Layer 8 of a small transformer language model trained on English Wikipedia (15 layers, counted from 0, width 64).
A neuron's activation on a vector x is GELU(weights . x + bias), where the dot is the dot product.
The model reads these tokens: "6" ";" " " "1" ";" " -" "\n" "2" "6" ":" " N" "as" "im" "-" "ul" "-" "G" "h" "an" "i" ";" " " "1" "9" "5" "8" "–" "1" "97" "3" ";" " "

The vector x that enters this layer's MLP at each token. A number n stands for (n - 500) times 0.008.
0 "6": 445,24,615,436,481,681,523,350,246,490,561,446,573,628,438,504,687,655,446,222,554,452,639,449,93,483,397,639,399,380,605,675,426,636,555,485,606,307,615,715,598,719,536,612,445,466,663,403,469,451,500,615,645,391,476,477,238,233,535,678,572,515,500,594
1 ";": 334,324,504,380,536,549,717,261,473,382,636,392,481,538,436,420,767,602,560,378,578,426,541,611,350,593,367,622,456,679,493,329,560,621,414,371,504,188,844,772,516,704,392,698,573,618,497,443,389,122,493,666,859,340,387,467,387,307,485,689,585,458,531,453
2 " ": 295,210,651,368,535,458,814,303,346,370,559,409,557,535,632,485,575,653,465,407,632,393,515,677,391,337,192,591,478,714,545,512,588,623,446,426,592,422,862,910,434,753,394,446,576,533,448,374,645,356,569,513,691,370,317,424,332,292,458,558,765,471,483,337
3 "1": 408,169,623,282,604,680,749,307,335,442,322,482,548,553,582,469,596,828,618,496,574,414,483,626,455,258,209,621,557,830,465,393,499,557,650,378,532,377,681,729,374,687,384,656,689,547,502,470,445,285,551,544,738,422,293,408,394,357,469,487,777,307,473,386
4 ";": 339,320,512,373,602,483,676,284,493,358,571,521,442,565,500,445,734,653,653,442,554,459,538,553,414,545,296,648,614,770,394,306,546,540,442,369,524,210,846,703,500,746,378,701,535,592,453,461,445,106,435,637,902,323,377,458,318,377,472,630,559,461,508,430
5 " -": 364,387,514,417,560,471,873,307,500,319,494,521,547,611,518,379,604,721,585,345,645,422,447,505,332,313,330,594,662,694,591,507,399,605,510,352,556,252,858,846,507,744,242,735,452,550,425,432,411,425,523,646,766,480,351,506,381,232,509,556,569,448,455,330
6 "\n": 319,476,638,564,536,588,900,374,422,383,468,328,615,715,608,511,542,693,482,323,502,381,613,417,334,511,276,551,579,617,485,720,422,607,433,465,599,367,798,740,521,764,284,645,627,543,290,378,456,267,435,616,650,425,74,358,381,259,568,524,460,548,496,525
7 "2": 481,298,764,439,410,716,769,210,297,276,452,425,645,718,612,451,573,687,588,638,600,309,554,512,451,296,261,640,460,739,566,563,446,395,592,502,351,311,561,746,459,595,446,674,685,511,473,469,389,246,522,354,734,480,398,537,299,450,539,355,667,356,637,511
8 "6": 471,329,661,322,521,542,741,236,310,192,489,522,594,644,562,400,483,689,554,710,738,445,574,490,477,374,346,828,511,724,539,507,489,458,530,372,412,271,468,572,511,654,479,716,687,429,467,565,298,109,511,453,745,341,422,528,256,483,635,403,590,539,647,480
9 ":": 427,366,493,228,441,400,875,247,444,312,722,463,568,607,581,342,694,671,459,627,576,512,436,447,406,544,434,665,565,623,504,523,546,485,451,440,450,222,658,782,569,765,351,737,370,640,512,376,351,247,429,568,788,458,294,552,305,337,597,640,454,520,554,393
10 " N": 453,293,559,446,377,592,769,231,360,313,513,569,595,723,562,342,529,816,450,398,426,391,549,489,329,352,363,421,606,731,611,449,452,444,461,536,525,524,687,964,341,647,443,735,438,451,229,422,563,397,454,726,692,496,372,358,455,280,707,576,553,488,485,507
11 "as": 605,476,426,358,249,328,709,391,608,263,560,381,487,536,542,466,491,809,403,524,488,311,659,310,263,523,193,490,533,706,683,373,397,527,572,594,499,542,624,571,506,767,536,681,767,437,362,261,605,351,379,668,632,410,416,308,307,350,768,616,557,495,611,605
12 "im": 640,311,446,458,336,389,723,408,625,253,527,531,587,464,485,452,433,702,574,303,584,269,498,174,268,449,486,490,537,644,820,393,330,454,487,631,534,471,495,843,508,633,383,739,809,418,453,427,440,255,466,661,597,438,337,338,426,337,749,532,750,684,560,454
13 "-": 438,499,585,412,278,409,797,403,449,276,514,616,440,509,493,461,664,623,359,224,572,476,387,363,441,290,232,382,477,485,770,539,650,570,482,655,657,389,648,809,613,828,393,632,557,506,373,351,318,281,618,673,582,466,195,425,604,322,568,693,716,470,539,464
14 "ul": 519,296,487,425,276,602,648,322,551,381,507,451,559,511,627,531,803,568,609,462,728,375,404,244,435,442,245,479,589,765,650,614,413,414,539,519,489,460,861,643,583,855,443,740,535,411,232,623,435,213,541,522,472,413,331,297,409,268,564,258,639,423,623,636
15 "-": 380,319,589,304,444,493,863,335,420,299,627,663,376,533,518,409,622,653,386,315,603,557,328,341,433,298,209,508,472,571,672,589,674,427,562,686,531,360,713,763,631,872,432,714,431,526,345,496,373,231,598,569,616,424,214,488,538,297,550,593,601,501,533,531
16 "G": 479,328,660,240,376,465,698,346,331,373,536,601,369,583,453,536,612,795,376,407,442,411,496,329,418,311,340,416,456,674,745,510,775,386,481,558,316,454,853,818,329,748,604,833,509,555,234,512,528,452,479,680,630,392,527,316,415,266,530,532,481,561,594,564
17 "h": 589,188,462,126,445,570,678,452,522,411,421,405,547,625,516,575,712,549,273,386,386,369,580,310,436,561,215,386,428,701,749,459,605,369,200,485,449,338,635,731,422,750,574,527,628,530,261,507,481,639,473,888,572,518,498,325,385,435,733,506,723,588,482,570
18 "an": 758,452,360,156,339,517,679,491,522,339,547,358,493,521,412,494,457,629,220,408,533,334,666,558,520,480,273,598,468,604,672,402,483,558,318,536,333,144,804,721,512,720,511,678,464,439,261,522,448,426,484,757,689,433,499,425,491,526,712,341,839,613,444,577
19 "i": 694,339,520,122,373,585,835,433,544,420,635,431,538,442,486,502,396,502,294,398,625,220,632,539,464,540,450,595,588,634,706,506,422,513,353,656,361,147,636,878,482,763,587,481,656,339,317,482,467,252,509,704,588,519,290,411,415,407,623,388,606,568,615,443
20 ";": 421,425,484,174,416,563,722,270,558,389,655,439,551,450,462,469,631,641,392,248,592,343,445,546,467,584,363,635,384,630,594,408,502,696,354,485,341,149,794,841,540,688,416,592,665,522,376,330,454,260,640,716,786,271,346,537,518,399,540,598,649,504,570,546
21 " ": 367,244,657,287,452,446,780,229,397,442,533,423,548,508,633,499,540,714,423,323,598,290,454,635,485,399,229,668,473,633,588,540,538,636,370,498,533,416,779,952,397,747,446,541,629,512,379,325,616,370,700,526,680,308,332,432,413,317,481,479,813,477,517,375
22 "1": 425,172,673,235,519,662,693,262,348,478,344,488,495,521,597,462,564,880,611,434,557,337,459,579,532,315,214,706,551,750,500,444,496,541,579,411,518,370,616,757,375,695,408,735,708,511,450,442,415,266,654,564,752,379,291,412,431,390,482,451,775,335,543,421
23 "9": 389,258,754,430,442,544,597,355,301,387,437,571,516,489,579,346,576,715,497,648,704,402,510,401,614,335,285,770,695,759,406,480,613,503,517,308,563,278,531,664,445,757,493,758,640,388,347,508,417,211,521,531,833,280,307,481,279,409,508,514,654,517,555,485
24 "5": 416,266,717,374,583,517,739,318,335,396,540,582,407,398,523,322,436,597,531,606,698,463,523,393,599,422,338,811,635,707,528,349,651,583,608,252,437,240,615,674,488,641,591,766,645,458,358,510,393,187,491,775,758,492,249,402,350,298,496,456,547,534,624,444
25 "8": 383,326,692,417,504,569,689,368,292,474,544,550,505,338,529,248,480,546,423,581,663,492,506,456,648,452,443,742,536,706,549,351,636,579,506,208,416,260,636,766,547,604,553,693,715,464,366,426,364,256,458,823,768,475,187,442,432,239,537,492,597,660,591,405
26 "–": 314,286,718,405,379,523,920,315,326,499,657,556,372,434,563,301,667,574,348,372,528,571,418,545,470,432,376,600,628,664,701,453,510,595,607,324,481,454,580,760,484,687,371,606,439,693,377,392,409,316,470,697,815,493,188,300,498,245,483,579,697,459,664,412
27 "1": 420,277,541,379,427,690,815,494,363,458,388,389,365,506,531,379,689,734,552,419,525,463,556,450,460,245,100,690,499,934,604,484,424,452,706,368,451,458,481,797,432,694,457,688,615,417,402,542,563,197,569,535,732,441,314,432,507,328,511,392,722,325,629,529
28 "97": 355,361,686,403,344,515,721,458,363,386,431,439,360,264,518,275,585,668,483,518,671,512,687,370,531,429,150,669,576,782,529,473,576,528,564,315,437,370,555,661,585,658,587,894,665,451,329,616,595,340,375,520,758,251,296,490,465,249,453,490,616,579,685,585
29 "3": 345,281,678,396,461,596,782,505,336,446,543,447,334,285,490,275,590,515,466,455,630,444,584,331,656,453,356,576,472,700,599,404,536,532,661,265,384,244,523,848,533,588,501,852,681,516,341,559,466,349,517,673,698,542,195,537,453,243,495,414,655,651,720,494
30 ";": 252,459,489,362,423,629,804,325,448,479,685,380,420,464,440,370,715,487,454,422,604,459,500,530,492,578,357,613,387,721,564,333,562,700,422,285,448,178,779,810,560,596,442,692,609,595,396,364,447,264,495,627,847,405,348,455,488,224,441,614,671,589,590,480
31 " ": 265,256,635,392,523,504,944,283,351,458,547,336,496,519,630,512,582,608,440,407,616,418,467,660,474,338,226,635,451,748,575,468,565,578,464,365,577,442,793,902,430,688,471,543,543,532,423,389,664,377,556,501,741,377,319,400,308,241,458,506,786,497,480,346

Each question shows the input weights of one neuron of the MLP. A number n stands for (n - 500) times 0.0017.

n2 (bias -0.052): 518,430,385,661,656,453,464,429,370,522,511,455,272,440,599,634,505,417,396,509,676,416,478,546,483,663,584,281,579,179,564,398,569,565,524,272,460,510,546,450,542,538,433,376,511,450,420,590,534,431,712,427,580,726,452,497,663,573,646,637,750,566,451,490
On which token does it fire most, and how strongly? 13 "-", at about 0.32

n28 (bias -0.025): 696,339,563,498,579,624,364,620,749,366,386,383,530,551,430,442,465,459,588,359,367,367,341,594,640,298,449,548,410,548,515,761,640,466,440,616,642,534,574,261,355,473,583,530,651,350,661,681,558,471,440,543,552,648,393,680,209,429,595,478,217,438,375,537
Its three highest activations, in order, are on tokens 0 "6", 7 "2", 17 "h"

n31 (bias -0.079): 409,540,618,389,460,445,588,309,555,547,549,662,599,338,387,522,418,650,634,584,442,510,594,478,450,470,545,431,505,489,590,448,771,462,567,716,550,376,459,578,589,425,566,467,454,323,553,743,445,652,525,311,416,509,287,646,668,452,432,323,464,365,251,571
On which two tokens does it fire most, strongest first? 15 "-", 13 "-"

n180 (bias -0.086): 491,603,606,545,571,493,424,389,513,458,504,480,461,335,562,485,377,401,584,698,499,601,623,600,525,534,686,575,442,519,573,442,513,393,423,513,486,491,484,435,481,427,374,558,509,399,390,542,317,642,572,616,637,459,290,624,514,368,647,631,354,527,612,353
Which token does this neuron like most? 25 "8"

n167 (bias -0.061): 647,420,508,532,565,425,497,379,623,538,565,642,273,372,709,534,508,547,495,500,725,540,549,269,559,753,464,282,451,446,341,459,523,469,448,449,414,470,341,414,790,454,307,597,307,511,582,380,472,570,720,440,591,604,511,426,397,563,483,491,523,439,578,358
On which two tokens does it fire most, strongest first? 9 ":", 29 "3"

n72 (bias -0.102): 493,700,467,516,615,565,525,399,588,597,351,400,466,357,385,634,449,451,406,371,434,355,600,706,333,452,733,391,593,448,415,539,451,655,657,615,552,357,468,487,413,545,492,453,705,519,474,156,478,647,527,502,562,452,680,460,590,476,364,471,590,607,434,460
On which token does it fire most, and how strongly? 20 ";", at about 0.63

n171 (bias -0.049): 364,380,567,553,496,421,514,504,565,587,460,524,571,487,515,675,454,677,720,469,384,529,495,442,410,385,476,537,364,425,460,415,358,514,204,654,314,652,496,421,473,460,553,547,511,544,483,678,581,651,425,539,511,430,297,744,514,469,597,495,314,514,631,587
On which token does it fire most, and how strongly? 16 "G", at about 0.36

n140 (bias -0.067): 404,656,457,586,560,498,475,570,389,615,394,609,462,433,561,203,395,487,391,629,459,656,495,631,543,563,636,289,350,487,547,371,498,582,466,651,531,405,717,402,502,650,477,585,202,625,596,477,509,523,464,566,604,490,361,373,404,636,569,566,505,515,439,577
Which token does this neuron like most? 26 "–"

n115 (bias -0.061): 765,567,603,463,617,557,525,604,454,529,616,457,486,266,459,470,368,410,524,456,309,495,543,471,300,580,383,380,568,727,538,480,632,389,316,585,535,610,386,510,324,557,529,617,572,634,531,594,561,509,657,427,754,552,453,577,382,467,417,524,373,230,437,459
On which token does it fire most, and how strongly? 27 "1", at about 1.5

n205 (bias -0.070): 825,447,541,476,591,219,476,377,640,688,446,729,444,647,639,311,341,399,601,565,485,561,647,573,331,497,590,496,439,443,639,595,385,587,716,380,358,533,644,372,432,488,697,669,462,458,480,599,631,416,355,506,436,448,429,674,426,349,498,339,295,543,584,405
On which token does it fire most, and how strongly? 24 "5", at about 1.3

n11 (bias -0.074): 558,466,594,467,501,617,389,465,405,561,492,513,284,385,539,532,390,401,494,423,654,676,503,595,342,653,534,718,550,590,293,446,661,414,440,486,706,649,547,448,516,573,577,253,358,509,569,372,272,280,586,565,505,520,722,535,682,417,354,517,464,435,616,492
Which token does this neuron like most? 1 ";"

n253 (bias -0.079): 530,558,440,665,632,334,554,479,295,734,405,268,337,490,438,240,572,449,555,603,486,470,397,328,753,592,419,656,618,297,510,587,496,603,497,550,424,624,334,759,340,288,506,589,618,421,594,497,534,395,428,383,385,727,403,771,298,682,606,479,571,451,477,459
Which token does this neuron like most? 29 "3"

n129 (bias -0.070): 536,537,468,707,610,480,606,566,439,558,376,340,671,533,517,752,442,251,407,685,339,342,471,365,698,581,503,311,480,728,485,535,358,525,631,498,728,473,104,526,491,612,580,430,542,455,396,671,537,386,329,605,514,583,630,371,499,604,439,428,591,331,389,538
Which token does this neuron like most? 17 "h"

n98 (bias -0.088): 698,418,396,624,527,431,765,513,644,635,576,555,315,671,649,348,635,513,634,506,438,520,423,614,421,572,382,497,674,489,599,668,552,545,385,262,513,437,321,464,513,236,546,266,627,690,375,449,587,596,347,372,499,513,685,560,715,316,354,381,375,532,430,462
Which token does this neuron like most? 26 "–"

n211 (bias -0.039): 460,464,514,572,554,739,432,409,454,602,419,423,314,576,565,374,569,597,430,598,500,602,504,646,387,330,592,344,415,355,509,506,381,530,465,367,492,575,662,373,426,638,559,444,421,298,502,384,499,548,420,608,390,538,608,563,587,588,684,667,410,365,449,583
On which two tokens does it fire most, strongest first? 0 "6", 10 " N"

n133 (bias -0.097): 605,621,550,583,428,395,684,709,419,486,257,296,529,533,334,431,444,561,536,668,503,630,541,714,364,676,574,633,698,599,416,548,443,233,429,460,364,566,327,408,421,439,638,722,432,283,457,687,771,296,460,380,616,508,587,534,528,513,516,584,582,359,546,320
On which token does it fire most, and how strongly? 28 "97", at about 2.6

n116 (bias -0.065): 596,739,332,516,311,447,468,492,612,342,490,654,727,435,481,580,483,386,403,498,528,556,582,546,655,698,534,549,435,216,314,668,594,405,548,629,570,478,365,343,550,674,379,425,518,675,208,631,617,393,207,652,505,553,397,511,265,529,359,545,566,702,618,386
On which token does it fire most, and how strongly? 19 "i", at about 0.33

n103 (bias -0.036): 484,569,327,415,655,389,186,473,350,637,492,563,490,655,517,635,465,420,673,480,516,389,522,443,462,572,506,514,341,561,379,638,489,689,594,354,579,410,564,487,552,356,452,362,323,639,613,465,569,355,545,503,653,311,521,514,658,458,643,339,548,673,652,414
Which token does this neuron like most? 4 ";"

n209 (bias -0.037): 720,642,325,592,712,457,457,535,686,510,629,406,569,772,330,307,364,473,441,627,585,399,290,392,564,321,518,682,726,517,437,651,439,622,775,446,394,331,470,452,431,459,482,531,393,575,523,481,451,520,447,493,433,529,548,549,218,567,381,502,402,308,502,430
On which token does it fire most, and how strongly? 5 " -", at about 1.1

n15 (bias -0.090): 546,438,548,611,662,185,586,639,260,729,350,357,611,635,546,348,362,466,621,528,468,583,537,656,378,559,615,501,615,696,416,514,579,346,364,430,694,525,390,640,420,314,542,537,279,299,534,256,290,594,502,425,472,459,471,600,492,466,666,724,427,586,381,505
On which two tokens does it fire most, strongest first? 10 " N", 9 ":"

n254 (bias -0.047): 375,295,406,426,631,601,514,285,571,677,604,458,473,479,569,535,475,729,566,462,607,614,589,563,411,692,480,416,626,489,436,392,652,374,478,728,522,679,427,389,183,338,300,476,552,488,483,661,570,476,418,350,244,625,627,491,318,401,776,366,408,595,498,382
Which token does this neuron like most? 10 " N"

n158 (bias -0.126): 727,770,360,596,549,553,578,628,454,482,544,581,366,524,590,485,588,463,445,478,611,359,490,480,342,539,562,422,403,586,654,619,427,388,592,258,802,635,366,326,478,443,493,474,629,458,572,402,557,524,615,420,442,393,518,487,175,577,510,419,390,560,316,537
On which token does it fire most, and how strongly? 11 "as", at about 0.47

n214 (bias -0.068): 476,738,430,497,695,499,380,515,580,245,622,471,732,552,440,360,472,391,550,476,424,586,616,488,641,514,354,515,490,648,698,474,340,516,395,610,334,477,326,454,405,295,592,460,575,654,570,499,236,476,594,479,671,475,618,710,437,504,364,413,523,472,366,560
On which token does it fire most, and how strongly? 8 "6", at about 1.2

n187 (bias -0.049): 324,612,467,651,538,440,397,438,444,695,583,513,362,391,539,622,407,655,449,596,256,460,560,535,508,598,413,442,493,607,544,695,451,193,481,456,456,572,486,411,656,764,317,450,432,467,517,473,588,574,356,565,555,700,591,568,475,275,504,459,388,654,379,312
On which token does it fire most, and how strongly? 6 "\n", at about 0.63

n155 (bias -0.083): 604,323,373,468,687,438,407,683,448,337,548,323,488,470,515,542,537,379,512,515,579,653,573,194,432,643,575,557,506,598,300,724,607,469,415,578,487,460,538,437,851,463,694,592,353,500,529,284,471,147,591,409,375,686,638,779,411,680,350,625,447,436,589,509
Its three highest activations, in order, are on tokens 9 ":", 0 "6", 8 "6"

n110 (bias -0.037): 430,704,432,433,476,639,421,284,525,643,579,439,425,574,523,484,491,463,583,446,503,577,467,533,508,582,365,459,376,277,376,503,484,418,598,575,378,517,235,560,411,457,750,577,551,413,571,806,339,596,562,497,685,418,264,659,457,385,640,503,367,575,547,508
Which token does this neuron like most? 29 "3"

n44 (bias -0.030): 354,581,239,306,454,612,393,631,317,635,422,412,454,394,569,453,591,394,606,622,569,582,568,606,535,668,546,562,487,470,494,370,397,523,494,492,652,457,570,340,483,538,626,509,451,585,489,741,488,512,533,586,400,500,514,509,277,459,424,649,538,351,659,285
Which token does this neuron like most? 1 ";"

n3 (bias -0.084): 700,588,537,563,696,766,682,561,488,433,615,540,439,530,666,409,327,427,403,317,636,615,409,672,508,659,410,373,659,417,354,349,588,630,606,646,572,536,554,404,494,528,554,292,627,408,403,336,440,442,527,529,366,381,490,601,469,604,553,339,374,472,575,584
Which token does this neuron like most? 19 "i"

n154 (bias -0.049): 777,540,469,471,522,355,509,471,410,455,635,576,562,442,409,426,447,674,516,629,485,594,538,464,453,396,471,446,335,561,286,588,573,653,482,483,514,708,451,631,487,379,527,494,377,279,442,515,389,668,720,438,439,658,608,555,382,276,429,590,368,527,525,643
Its three highest activations, in order, are on tokens 16 "G", 10 " N", 0 "6"

n24 (bias -0.048): 643,655,444,291,670,617,418,407,489,559,444,443,543,676,600,492,379,440,724,640,482,457,298,395,775,317,520,464,515,543,600,564,652,515,353,218,301,268,485,496,566,546,579,400,523,626,602,416,510,549,661,406,320,336,522,568,474,565,504,593,496,461,448,350
Its three highest activations, in order, are on tokens 8 "6", 7 "2", 22 "1"

n19 (bias -0.050): 377,479,363,578,413,439,407,649,368,368,552,573,604,504,471,527,559,339,457,438,463,536,644,604,605,694,514,456,551,450,370,606,384,591,608,421,549,427,640,564,482,447,598,496,339,477,494,490,480,502,464,426,466,394,547,525,437,618,442,478,590,492,666,630
Which token does this neuron like most? 0 "6"

n14 (bias -0.069): 491,565,433,475,471,622,301,632,455,425,443,499,582,518,604,735,701,623,651,559,586,530,625,424,675,334,663,384,298,396,572,477,313,373,431,619,191,358,497,387,638,508,573,617,418,477,545,531,563,585,537,534,271,439,571,572,353,522,613,318,569,538,538,589
On which token does it fire most, and how strongly? 14 "ul", at about 1.2

n7 (bias -0.095): 350,416,517,617,508,498,357,542,525,403,519,337,375,583,467,491,379,317,396,641,507,583,459,576,433,510,208,453,403,563,623,548,468,468,751,494,441,569,239,605,532,302,743,476,634,599,520,621,608,422,583,399,430,301,603,564,640,524,538,757,494,411,519,592
On which two tokens does it fire most, strongest first? 27 "1", 28 "97"

n199 (bias -0.092): 510,380,418,542,470,476,410,415,594,590,490,611,623,561,488,407,311,545,495,441,594,556,345,702,507,558,726,440,503,376,341,615,590,505,508,416,521,416,493,600,347,421,421,392,657,603,329,633,372,686,565,500,587,331,603,452,579,545,486,566,534,353,482,334
On which token does it fire most, and how strongly? 21 " ", at about 0.16

n219 (bias -0.070): 406,572,349,643,502,487,685,612,316,523,582,454,306,538,415,448,421,286,578,580,485,647,693,732,699,468,591,509,500,328,424,315,554,499,464,536,356,405,514,495,384,612,493,424,623,688,508,355,578,552,470,512,485,474,382,631,316,628,547,719,432,624,463,467
Its three highest activations, in order, are on tokens 30 ";", 25 "8", 1 ";"

n170 (bias -0.098): 525,390,499,563,680,546,543,366,546,589,712,463,443,491,510,492,547,438,336,438,492,592,680,493,524,549,554,544,581,463,412,524,477,333,418,521,243,560,526,665,513,233,462,556,559,428,535,666,755,608,474,445,399,482,467,545,424,450,522,382,514,476,503,530
Its three highest activations, in order, are on tokens 29 "3", 19 "i", 31 " "

n86 (bias -0.092): 464,474,422,724,491,414,476,571,548,562,464,615,636,532,420,565,497,456,466,508,630,686,269,366,532,391,636,365,426,541,408,498,514,449,524,618,532,622,415,397,327,627,423,504,792,323,508,753,531,544,452,469,549,70,489,577,510,452,311,768,536,508,568,407
Which token does this neuron like most? 23 "9"

n182 (bias -0.044): 560,343,494,590,646,548,578,409,536,654,299,652,486,479,549,588,342,451,433,540,499,658,529,183,474,436,619,557,270,531,660,464,650,535,284,661,631,524,344,389,618,573,603,241,458,385,425,421,603,487,448,532,574,585,402,570,474,430,367,551,491,591,218,620
Its three highest activations, in order, are on tokens 17 "h", 0 "6", 15 "-"

n139 (bias -0.042): 511,380,414,636,387,386,523,478,527,408,549,420,344,628,508,582,552,481,424,585,484,488,511,454,612,418,696,548,463,499,578,303,415,576,235,514,395,543,478,441,499,426,243,479,328,497,394,779,588,623,558,591,480,346,403,869,456,591,530,593,389,626,498,639
On which token does it fire most, and how strongly? 18 "an", at about 0.54

n252 (bias -0.021): 456,257,296,646,582,362,369,646,444,536,583,481,418,537,483,295,322,587,608,590,358,745,549,652,631,556,341,354,763,508,478,764,568,775,294,459,427,512,593,379,538,475,418,528,722,434,533,583,672,454,377,240,524,536,563,401,398,361,579,587,441,366,408,515
Its three highest activations, in order, are on tokens 28 "97", 2 " ", 4 ";"